Layer 5 of a small transformer language model trained on English Wikipedia (14 layers, counted from 0, width 128). Numbers have three digits each and are written without spaces.
A neuron's activation on a vector x is SiLU(gate . x) times (in . x), where the dot is the dot product.

Input weights of the MLP neurons that the questions are about. A number n stands for (n - 500) times 0.00064.
n23 gate: 582474532540633667656318478504390574578552578351580427419422455487575412551401699489636344370568345390398356419617437359657661496396356371329496382478724551478529651496653599318526671386577730363474485485624529635598782324544562577671431511825534460471725489481641752408547541326543395500453359312479449544482493466352507555637566413608453388570734471298464459614681629255538291263757
n35 gate: 528463756166595528603363364287557455500381587459565737601508297534504729280419428463524310381204647414371576537662574315423256716479652807543541717373520651512326655589634322459520591219358607552414589484549344476657468679581541443512350338404605720376540480512725455476548525496492691665464240525464606512541764550644516369566627544484249636590692345149468520423553557521722372607300
n51 gate: 231327492733548559460486438575398587667308640516703457413488556620400433547461640598408472631370544603438613413641599582563543434396663322155520385654694457704496674508379386448504699575535434411299429657402230625387652508425331287426465456386662654450531496556683496563597654381462323400438715770377536504120461640564602168667599414381669384544763413536547504654440397452334352452342
n68 gate: 420667428551752554358635419445776324417624528385527414306441520439532754410865339313648397543474520465373692328465284442492426699595488704429539441767707473527446398496659252504383563383500562435317601705686347477569696488426508442608643472540636480370597566398639391383389414528565492603642429288473418609574543429217207652464320407500333504433612426520554606613602254453716302463293
n103 gate: 453237415524633524553305567585480568557620451476587292492387597684683568652424583428570516294353231536370720304825573421847508512391512368511540653625657460620599296392468683411300326384663567634652556667532586369622425463464751436484504561508455552504638619605397428496422797391391264577500383279410536576377484317375319656536484373359150425617459556408373227592460692351430326683584
n124 gate: 425551454369378590570413371430336533463483456426345555566482519661700500478547406609500522529443562665403611332402555507431343550315588207611460412282669638449475456718540507385642452361478435665467493489464264456442511481391478624601562574320601913665677489275493449343582606438631470700421633390457595755243260229496409522633456598585311500452453635489316544248445383308631481469507
n217 gate: 517486288553646605439701535415514415432410611396609302341432536549407298592232423535400496607733461411549479560370518476257620673590686610443518425697437535373395550638465535658401529627236371434376567504419455395514531532391606599567570691373674472535626700286503426429573514340572543597615518436459468849250422403468480196532578598607609382440425366493465585617661652679515536397550
n223 gate: 334611562555466470750368349727475628354616452569778743549418314441496291181368471526251491427248663479521617436386573378394623379336388295573347491396638700547428445419657305738611788700402728362376585661627375386551370392581470185665703504588373530638551631500403644411379496749541569668538556217363624390517470396367287577806466323379280425436646555312340543257496551414483223508432
n225 gate: 455357567624551665449359477687276193422351539555527345500355697628579469682542622577500343543316508663557706655450629332658028390535598578500392574583291434276485620496508496323423727485384449664674716469554511469332584693573304314301435705404579601492577650328645515624344414336319346288508594504530519407481523496480455407563411550473373705442518581484481504241477271672603567460380
n237 gate: 422544489474217514386555414691398624496661611526651588510500156584555299380594410631564349390401668504464615555648581367380711393640669507611515614322486329391298624533598417249580489449547575453409446699514636507748601611435507569662402463253646489285388410448791493565461515588426478515601489570316339634525446322309556438655705587430424668617540584562388445336599325500612637538646
n260 gate: 454552554444376366560345386708369372564686306492461607344528763372613500544445500393237379500458524261697641631701464476587409414673773544614429680683500472349405444520322796593365568643611504328440528662291535516480398298373678607657354735459545631351598520777633611679660436536504577548563416380690616504496524387279213528560516614464536601484511476540476404595524197432733581377122
n271 gate: 439458645508324669567596676391769592605297344703710533261311424542301704375579598654589673576569475625743451388570592451500350284542408525583450659602406558525496592338723579390558580679339313561396488533562618442262434801434310621500368487419820700578743723517668649226565625517431712483389567287269367372579434682475632600630295343513546529738631467546352751654727404370423390426542
n274 gate: 637320443547480710599472311571788527702162619313783657298235520658381461496742423469420476461341441425473419191403516612422609404548433689575465701588415465504310508527461527417430496445348456396422453764395427519624442612360609254477403273584528281388601442634515473566607414539287464579519350394614578449551313584453556543468712279484286512551634508516329465218393343658339635332382
n275 gate: 600372405394343305638497370599353481511606642396485788522657442333538625485575470583338193702559428549522768228320416388541602530481641565269266492722589526470489530213620338519443664424579401608432481331515481432567325519262496598620568431589519723307474463534601519798430663439386596565619240317301489568579606450515689568523538643603432496481409421477537698538447727492496266443417
n300 gate: 312654668492432680400486562603527627803489356660605658538317500649476362150551585528481496683489468508399554484441476364586409454792357488508390480523570508661398382461524665540449608240327434220465806492598500806706395376484633264715453311459613642566305441520519704346620579520638632288372468595531733449700563500619515386580599621480500434318555571654668552614381733353702356378342
n313 gate: 444538356416442458373497605627587439588429442430598687405642415381488626523576616614470566262334439725564414793598350297299454440527477511547211668560305606420625519686659568403454588713390475481447447474613716352481676748291644869545515391602566496695372711531737534291530718454267500431609404427637672523379602512431632466446454606412621642492578614458492289633658363531566597614687
n340 gate: 443456472587386655448568453727667537511548699652547628385647552644441613576485522562649267228447577588540665333565603410420435250371379544344500559486539518427637299515634460323591397504341578371576486616576514344540758426627558704457269474463773416257460637368568648496422540386553459404794540310468515551471333396438370544493372522500254496328665576274489478333489591581407722476675
n23 in: 449665482605508586371646600848410338341440481538563451529515550345546425376455537421441591246744330470552640361701341441646496529470489334296346583628530410493478432399466418405470576421571500500485313504437471657730419297429720444526731496500569767426541716561344604429334372417347580606507758262460210324549676236659439504344477325401395548251389474372470534417580643523658637482538
n35 in: 880521403249640305542415558306533702470386678453624412256534436496457723575325521391663627365443517504343669333833462450588450566644335307325650424533665508742587622563770521419387517647483461607600512587483274471488450692387717651703250321224659416558479434411512492416471273449402572479240547542557273521467717572542601454508525504420521295609717429383438664563813227297479632265626
n51 in: 466402602567536539429333199701293327239592575409450398530547516532460614570488685516366238492652740692426388477434330338410582512492409531388398772546592430418566382598395305163555567500321650257633426586764469671570550329324329570430360739681528535300484438611430309453439323362340376417558421524492649406422449568583538559496291578551387412559663293390372382527524276638319794427508
n68 in: 566413295636557575595456559325414515782528565653433610569740481705420629515842433451618554454522583542358444319279424526462281356404317561428624773415452391602493413579661466374572424443455571489164489410313555553582600631459466511369571423566469406474504489641414556206400602405430408661705576614555530549489477765519653360481610620607515556379587425417773777689431508313566209309455
n103 in: 382383496303443752528621611561304375659515390639329532766459676674623609556584560633339235593617662419739532496440476508657484547496431379381596646476460404849696556512516636602416272492556409667323548372844670600623298533404580544448548438616583488437329675528325260403536391443500299569639569670551411652176335430646632528655237484565484777597418625621811512564565488337537422394508
n124 in: 354255519519535409578551598419760716337615648831451631500450403662726204504500447404620477365489392696405764485348806538294335590593713254540358527305572596339511400565386511547565670512523464776343469534336421431473530398454450554496489336457646592617591713384712340692432485423634309290515457450470335508550492426531537404403454515585542587404500293381618689270392619574547465443677
n217 in: 651700434523607538462554500355545511347628542596556402692508454549465439413425519523559350389522492352537373553391649530240538697439584572266417344485545432609545447206556688753549538746372645574455361406410704395485485519523692598414230535632741704091541500416418564326585382306614361596552695542327496451474643596550325409791656361477665448477476697595676599379428508607496454631322
n223 in: 768552449326475741565507428500689468757477750323428524457435369489422459597383711617579492480320715626588428593528573524581423591607402532473383809374464347492368613730560508447662382553440409643314295452624413343584488339439633528336653174288537443329428336623428343246599561471528339455568463423512419367649415233386624427422341564418279210394309456289276614310325698394654270572334
n225 in: 439488504352359300378703599668430371316362681405634457363304303650429551461620638523579504547613278500600469446492802619597318359453355664378442637307382469624546624299620323284426574690550449653329589542623546411297615793395403500192577607328456729641535588449446388341416516441288239677718512441678341554392574539570343500359332581441415363414518438535523722372398469465440370547516
n237 in: 280658515472380472648539516328705687536511488484685786561324536347270544433512477429546649420658285508312281488669672559366421356532492683730425488663570195413465540385543457560381820314326303629686480413591426236637531399524283452398559427724577448527669433524214433476523611772732383641559568384535691512662417456348416484576540256364567434512445445687571428563528353532634621741520
n260 in: 554754335631428358412606488576540536552507379654791695447170480343787508583512449528566573536400484400650657635437360618444480172597500632708385536298398433484634488536267401589468717635524291484476686697472395468606473237377591615650397682668337237543350681572535437262445428584415488577300556548454775278417563816528687580331576445351654395504515468380559508591432440604480250470568
n271 in: 477448562660638743747443547375624580581429496414575492251318382625500335440364690384426415484469279444556559536440476626580324528289524524324764448382673556680361709524751711744416455420396466476640448623321473305504737516700468700421273667265759693567349564411512620620582391234559284670338415488477287492616628325358558436395540516464341461444437452287417758556561388342722504399339
n274 in: 473402319570472678358680473559574563646496480448612492485520341417504531367422415664713559425538743488423473375469409350418473577532591492701301594324542414543372551270597434579644611199193408396465496667496412302701473635442446559353636369327496226707438279721550516188435543559352412385512607602405531313737558568303500680338567395326512458806175527496438476496362480236360587467496
n275 in: 713546623369531321508660477535179454477352644672500362243283430327375527672714439370507368523463508639557474604424620371431623289278562465489358473669568408672515246389561504372673671565622295477535695470435508378663489547496489680352611441386366469606542542612398588557590550539306465391629845817649473416477469508423626458543647489605721297199475588673698481561454454574642336468488
n300 in: 677350565734500649416637465412528297536611540609751373496440617435713460381693527140612528584615444560429212516296412523413595290448444413613397631477508295567276353575775673480334388476508455465251543303492438445457371488338634259692834686614630659531484598520371457555419520329261464416484580623535480693547315568308359445504420637608437271520485524258327404456768587432593580459425
n313 in: 697314692332327526469628455527500695465532322299534477759338539602434603401633447553470585531315573634398492565613681481652451470342488722420405366589448504375772569534227299539622488443500618684603572485708552496515380442473470656466307457586250351354568511327571890492646603446711321342605770439726672318371435450673471450438569526346561459328571546576485542412654485462621670332531
n340 in: 583694492683362554457483446551639531657668610753592258742846599600445590453283469752508567398670461539496358383770661623562457363610692473611465426435554450702589399318403380603690386356426671542321450515392199299492458595434593399423624520600508488749369434339700477275408648712451290449454579375659379616624353441429440555563688581382442531406349434449407461395677484630348374638640

Each question shows a token from some text and the vector x that enters the MLP there. A number n stands for (n - 500) times 0.0089.

" record": 429533401545559531589502467345441478498559491655487411418556615436491608562630420521517462352443406404523479396544523455432579581648568577563685569806462390533495521559479543305573458529466476557559344478523478464483528557538390562466485577457431447472516550410503497635497573421463514479563520493595680479455532656618516396446465487485403645408593494385507412482520470565673413576598
The two highest activations, in order: n68, n223

" later": 544466521522529532695509449422485552551559488393490446544566557418501484532554465547551411543511371427464431632465355405490637378493528398530425488404412551453506597540627499432431440410503519509453444704685270550484507473324502383487494504536325330366495578484519647438466568581399475426561570414588448450570318542507629579469531538553470652496503480507459391486438454546523290517441
The most active neuron and its activation: n274, at about 0.46

" foc": 440632364496537592501534580349425541459491464504480406494418536485503520476410544415502498434493415433408426445518513660448409500581461486518522558578571446497497502555412671563559422482423539499425439600607632663367506637372379558379546572534322619418609508582474485541472667448471425356328383411601482432380416558462486440404547546562455572519729560500545413471630537301456502495571
Which three neurons fire most, strongest first? n103, n275, n223

" Rh": 469529288339462459450600411296494462499469382499508518521412463500496542558424600478664394525648485523566429425579553384460416466452423459495550538526558711450337592474556492470612541578622486470557409496490547457492403512699428463451459484415473416521504432673531502461471520437454481517625562505508520517563547717522556351388514431489621549499418496513400657576380520377509486444532
The most active neuron and its activation: n271, at about 0.31

" these": 646490433497435597562534512461494478456702485528496555606465418432521420600490503525511452477445599396623341493556483565474632429553417421590413522521529495461450498546511527423402496343488529419635442586502457570526462424436577480502450536481606467473544556427453534502537503405502401355422573506444540429426513515555578526477444435537507493525523495542579486392591678357421539479543
Which neuron lights up most? n23

" list": 511521458546453546642525457463595513559535606581373381362485434438429518468450414514568478381477616404425481335539580669559503454500390438454737442619516342593511406385420472492540480437484486311512414569610427563418510495616415497503561578383429579311534628608371389515512469571577486394438608546514533506496573419483606569464836466600519462472534485526569599533643514543541490510637
Which neuron lights up most? n340

"ess": 590504540602505524564538498408420474572400691550318366467761472452550444617502440460489536462530359421581513563479556672538482492439513429506537531543597444497394387544541465560624460603551439544541535442426632513388452575536571418433611712477313509596551459446399382481473408565548591365397427552374427468513550404506498474438583518517517570561453417582709541695441534329546453461458
Which three neurons fire most, strongest first? n313, n237, n51

" personal": 564629365248398638528551555501474455537579460495525422570390465452456600499481492450468391471596528315586468520413388546499552593553548512517510435557638479491438488598609525330546386550482519519613400669575434567658553589378483486660393488447622532370574384489481394412513566547528522464519572474453416459484681444434573442376528484547554651486515450456474609570552573440382528506570
The two highest activations, in order: n35, n23

" through": 434462416661524487549469446448456439505713455462477415654589476404474483396560471467485487522479541467410387505521485469533574518514525575524467433452514527393441469580590591496372575600538534496455506551531488473574551497490487406389483503530485439497482588565569520537434487614552492560648437522640576460476481537384564497483426508455479470467495486501426459448505553528556479503517
Which neuron lights up most? n68

" with": 328484455545579519571462374456387396474695424546472427655634578442468436398523532478571437413468535368447313512538497428517535483529628539582580628616514570381509462484457562591546575525491521450447519446529503541573562559615450433509463386449428548473601466536591577568436508542539506457477507582570467443449531587529518493560500601450486453506460522497573459429507540426362524492502
The most active neuron and its activation: n271, at about 0.31

"R": 632392470434710414472599495487437477547469392504493492478567361516454636456489447565393605580502450558555539463542505539540521545495526498459502559563428410456578473445440517477672522524591470328495432532375681500526611439663584560473648466404381488471519393733251508518516444621581535442546420473623556557485446589437586450486538376572386494481423571443597575440348500522546468410414
The two highest activations, in order: n124, n340

",": 498420363546493483475505586298509530508649549507528499659420450499494460512644545446426480655449497546519372519488663495464432653488569483455675453593495551463438605495477399647461612540561503542517503490571370492368410541512500721436523424490395514518461461366474409646522466574414585569561423629487409398592403520660549392486413518487544485535412440327382468575472441477430546595473
The two highest activations, in order: n23, n260

"ell": 596529466358599396399536605454637498603498445414500484503606429492479592364488531523619552452477653530494680493409561690488634492475491490569447564608433422264454572570470424528430570675431489602495343457390562567390558554518505296634571453507437525411424489475312335342496580553546527335459622484520608557641554617535552304378458464495484449561439517481555556582377414499489515509500
The most active neuron and its activation: n103, at about 0.28

"ian": 526568412454503508377529531616395442562514518498573515577407503459481541694500412474523473561482569540563547446626469546610435432547538563564400450617699513454517470512434551248414479542620446614689460549465638600452456357439561543605547573644448566565531444875582461443540614567561471491476582653454585486506606396430509624365394527464517624416486514380472524498461425579540567434425
Which neuron lights up most? n260

"y": 539495428457478292443530621480383506556528613521390719440612654439510524588410526540457540530526550576564502611563549525508593528555500442599399500556482616613546465589626409532465543500539424527600469458411603585460461473412388568438488426556613522463328398490495517631565663543520528593545368603613401400365580620528380534514394470770572518424417442528489537545481511433386505518518
Which neuron lights up most? n275

"b": 515613438596463396500524398500589534365514514608409467402466572471466617390498477563596518644576486598352654512464454542528546496674562465519378640567474566447475521716451639444486595534430458472516556525412491363576509574538439570395449547474439407397514404327588565529607680392561591442443515558598559499531434540642593471537625444525436613381390508391610541445362442415683504496541
The two highest activations, in order: n124, n103

" was": 484549321487490446551493582433392487527627419542642400515583697451468551436552438549494511396528471549539440508580559492540639418685661596560549550490442598449505548468431527425482483486476568467413458513548460474535533538528451389541536570652348574318376523494487662563432501435442444440350442558438511547616405564553467517575658562515575493519587490422618501463586461707579510537537
Which three neurons fire most, strongest first? n260, n271, n223

" he": 584620474493377447397557514593469555500590395512462426598514563462480412569447569526389483520580601515310499578465461410430771554506582595489589477482503631481454518482526442425512423491397578440411370543530586562654506407380492498613467526366548328313597515505602497580533482414474466443316386635509440507579514552439589560425621586530551580479546441559451552367606543441493498451453
Which neuron lights up most? n225

" to": 497514501513511373500473365453458493499649519466522411575565463451493466508393454336589450396540540428458379519537324509505673503468615529473566467414504546443468484632574595475370603512552534464334469521515511457656592632340509479538573367597525531421423508601482557539443610512574513597503494409578553530452618486545531516550736589435614413590551444497408492506542565393575499460425
Which neuron lights up most? n35

" met": 433517401581756470513527473528376507525542466502478354513531663473548379409437498432532580442513363423523406499418469427489702441627768671512392418515607372477467532495551595465556458581460484573489376466622441419377371553452493390371390612629512703530511366310510465563573534544470523317513338547731402363452611536450366535560542441546507496512474582483536422512500337572464481546542
The most active neuron and its activation: n217, at about 0.52

"ate": 517480479454459405477482537640546411394642490400544397420502431427579516327597458463500451519445592492420453448662460411465502622532617581546375421445575482506609383651608576495530594586534501433589492550536441419690473502591467519380488489467426526564442464526570522453478582550490525458714472462599476460520478454323387591428496576368422491464494419611492513471565590608486614568579
Which neuron lights up most? n313

" test": 616543581458461439511600524519543406560533554607528282536578475440414651362545502522583477535521377568470583477560410587422593509598704508492515470582480414548380570542351602551314434582518462517469465512611503552474460556499495493513531707509516395353529490539563451384507474474499526387505557484588587408460434606584539426286480371557574572464558476330702452398534535514528545565488
The two highest activations, in order: n217, n260

" so": 548590584381513445571550532644510450608588519592504592564640549454481404419333433453473407596436509551339547452543563496521590512527480421508420632422633439397432566401614599468376462424422572491412445372576439530496432477446502494434611526472630621334587545563536528575400452427463455497413486539558439578535309496502456351513681509495534600517543467680499508506505577464390479415437
The most active neuron and its activation: n300, at about 1

"le": 359532432423432504549487551460369447548555504520462532482511376452485421708504538434445415566487492399437516569602521678390367439441489411628484387494451565535564405525479457557530506328464462559571610551551530541576528472579487503333522627531446538397546395665559592410466398474457400390601498745589463621428436597565607490404454419575495538550544466541663640627372514535735582557633
The most active neuron and its activation: n223, at about 0.23

" under": 410527430652667590559504513555537405516589464450413412614573431465545405359564580355589494482515466330422416476479515527613462435323628535477584413558605617496514500479578548510451671694476503514556461601490429483554628486336471615296477537568454525432595501651545504490533521632487413523429266492701556576439472465358485450606502531375594431395447446477486528430628461472441404501627
The most active neuron and its activation: n68, at about 0.26

" \"D": 520408456564537623426549359549589506480525557524464638537604611453519481411363405514587686432583347459517492331593557642635432523369423497413521457542563431548491382500531466536585408509530518419497364516593612421538413594539516439445453471459329466502549454527533694427524475735472499538566480484316455538553328541584638536495534469727474409501428420586439527421538627605411466435486
Which neuron lights up most? n340

" section": 530511568540395523634523548385578494515547500602386444371353563422456496442442480500481470505472543481598432376461549707463682532565589386487581531495365407472535498506311558702587522545533434409584501547593454526496422453608387484514581556442476441408572527678368367543472506493560492311477606403706488519514516464557552414441688418535526405531537437623542390410557594704525539549564
Which neuron lights up most? n68

" and": 545602384443680549552517484429488447571634425586503482643494429448501344482484497501380463592433488474576404463530625545632531602497559419580565551295491591456435466480501512459547390551515555472399566408360391459622495447399452562570509447467524625411454536412454527667529486540541430578528404493578551460478531581566561364545538597512350643478472453337367416433416610534636562514502
The two highest activations, in order: n124, n223

" in": 573492314632557396608470482595545459521668611470477415526496459429506613507434607428534567460558517475492327521461479497442501539401479567472515477515592610480326516615566566576483592462531546465398475427535338430544608444552464439411540525565534433539543560532520491523507526550563429479655404538554529479571363451459643487470473527560511427443438493383419485453555535427505506466593
Which neuron lights up most? n223

" it": 589502487459407509476534576428375567608588365506546558571597577478542477347357528545476490446493657581246455576492546569413683532613584452572647555513510575483394547396496513460504354385557527363532457617535439525608460531336440503532552622370544417262363565660571503519478545407512564288343498426598515412537428545421447442435657506515552576547547474483560341296598535508413512485495
Which neuron lights up most? n225

" Richard": 422591425395444586583606436466605487580539491515441377505493578456608469557397493561565477492534372466623519432535595590398502432500495408584587475660317452405507476345497374593657511417461505467501390427506484482588553451584491584405456650515468374447594474534578461618442567604514399589314589551446442508524511587500509600478443559312589452513399416643524450427472427369498487497401
The two highest activations, in order: n300, n35

" c": 480489398416510508444628486443452519425537474433507412484506513456406449398514518486524454514610580431549504447487490595506606503428341665506452518528497521555452502506390526612438369447459532526523509572714366382528535470447537614457549408478502580446512537342529416562479508480453590334570440411480550586345406558599512378450283562463516599441476503496315503618515459420493586416668
Which neuron lights up most? n313

".7": 618521475634425482563525597591375355395565388563472384594637489524498500402556665462478585507498513465511470508452545364366442601452443521504450449658467534516506489546390551580530432479602473526681471418521406513513546606659509533519505689507447513468470446461470528488485548577408575488529583586554445453305412508463556529585512384625446538512254386363621564390442408560511555515478
The most active neuron and its activation: n35, at about 0.28

"ass": 591437552578503454647552519523411494574485455602506435428643430476442499520551412563541397559566391299471544466505400621555551590473760407549514497647595467597444567542679512547676543652469430483491481411450511512539494521521498481534574546458486477539521425314410474433558475580510659384463480485452594424550463518544657392569826376480499463512508467789606546601412532628680566550491
Which neuron lights up most? n275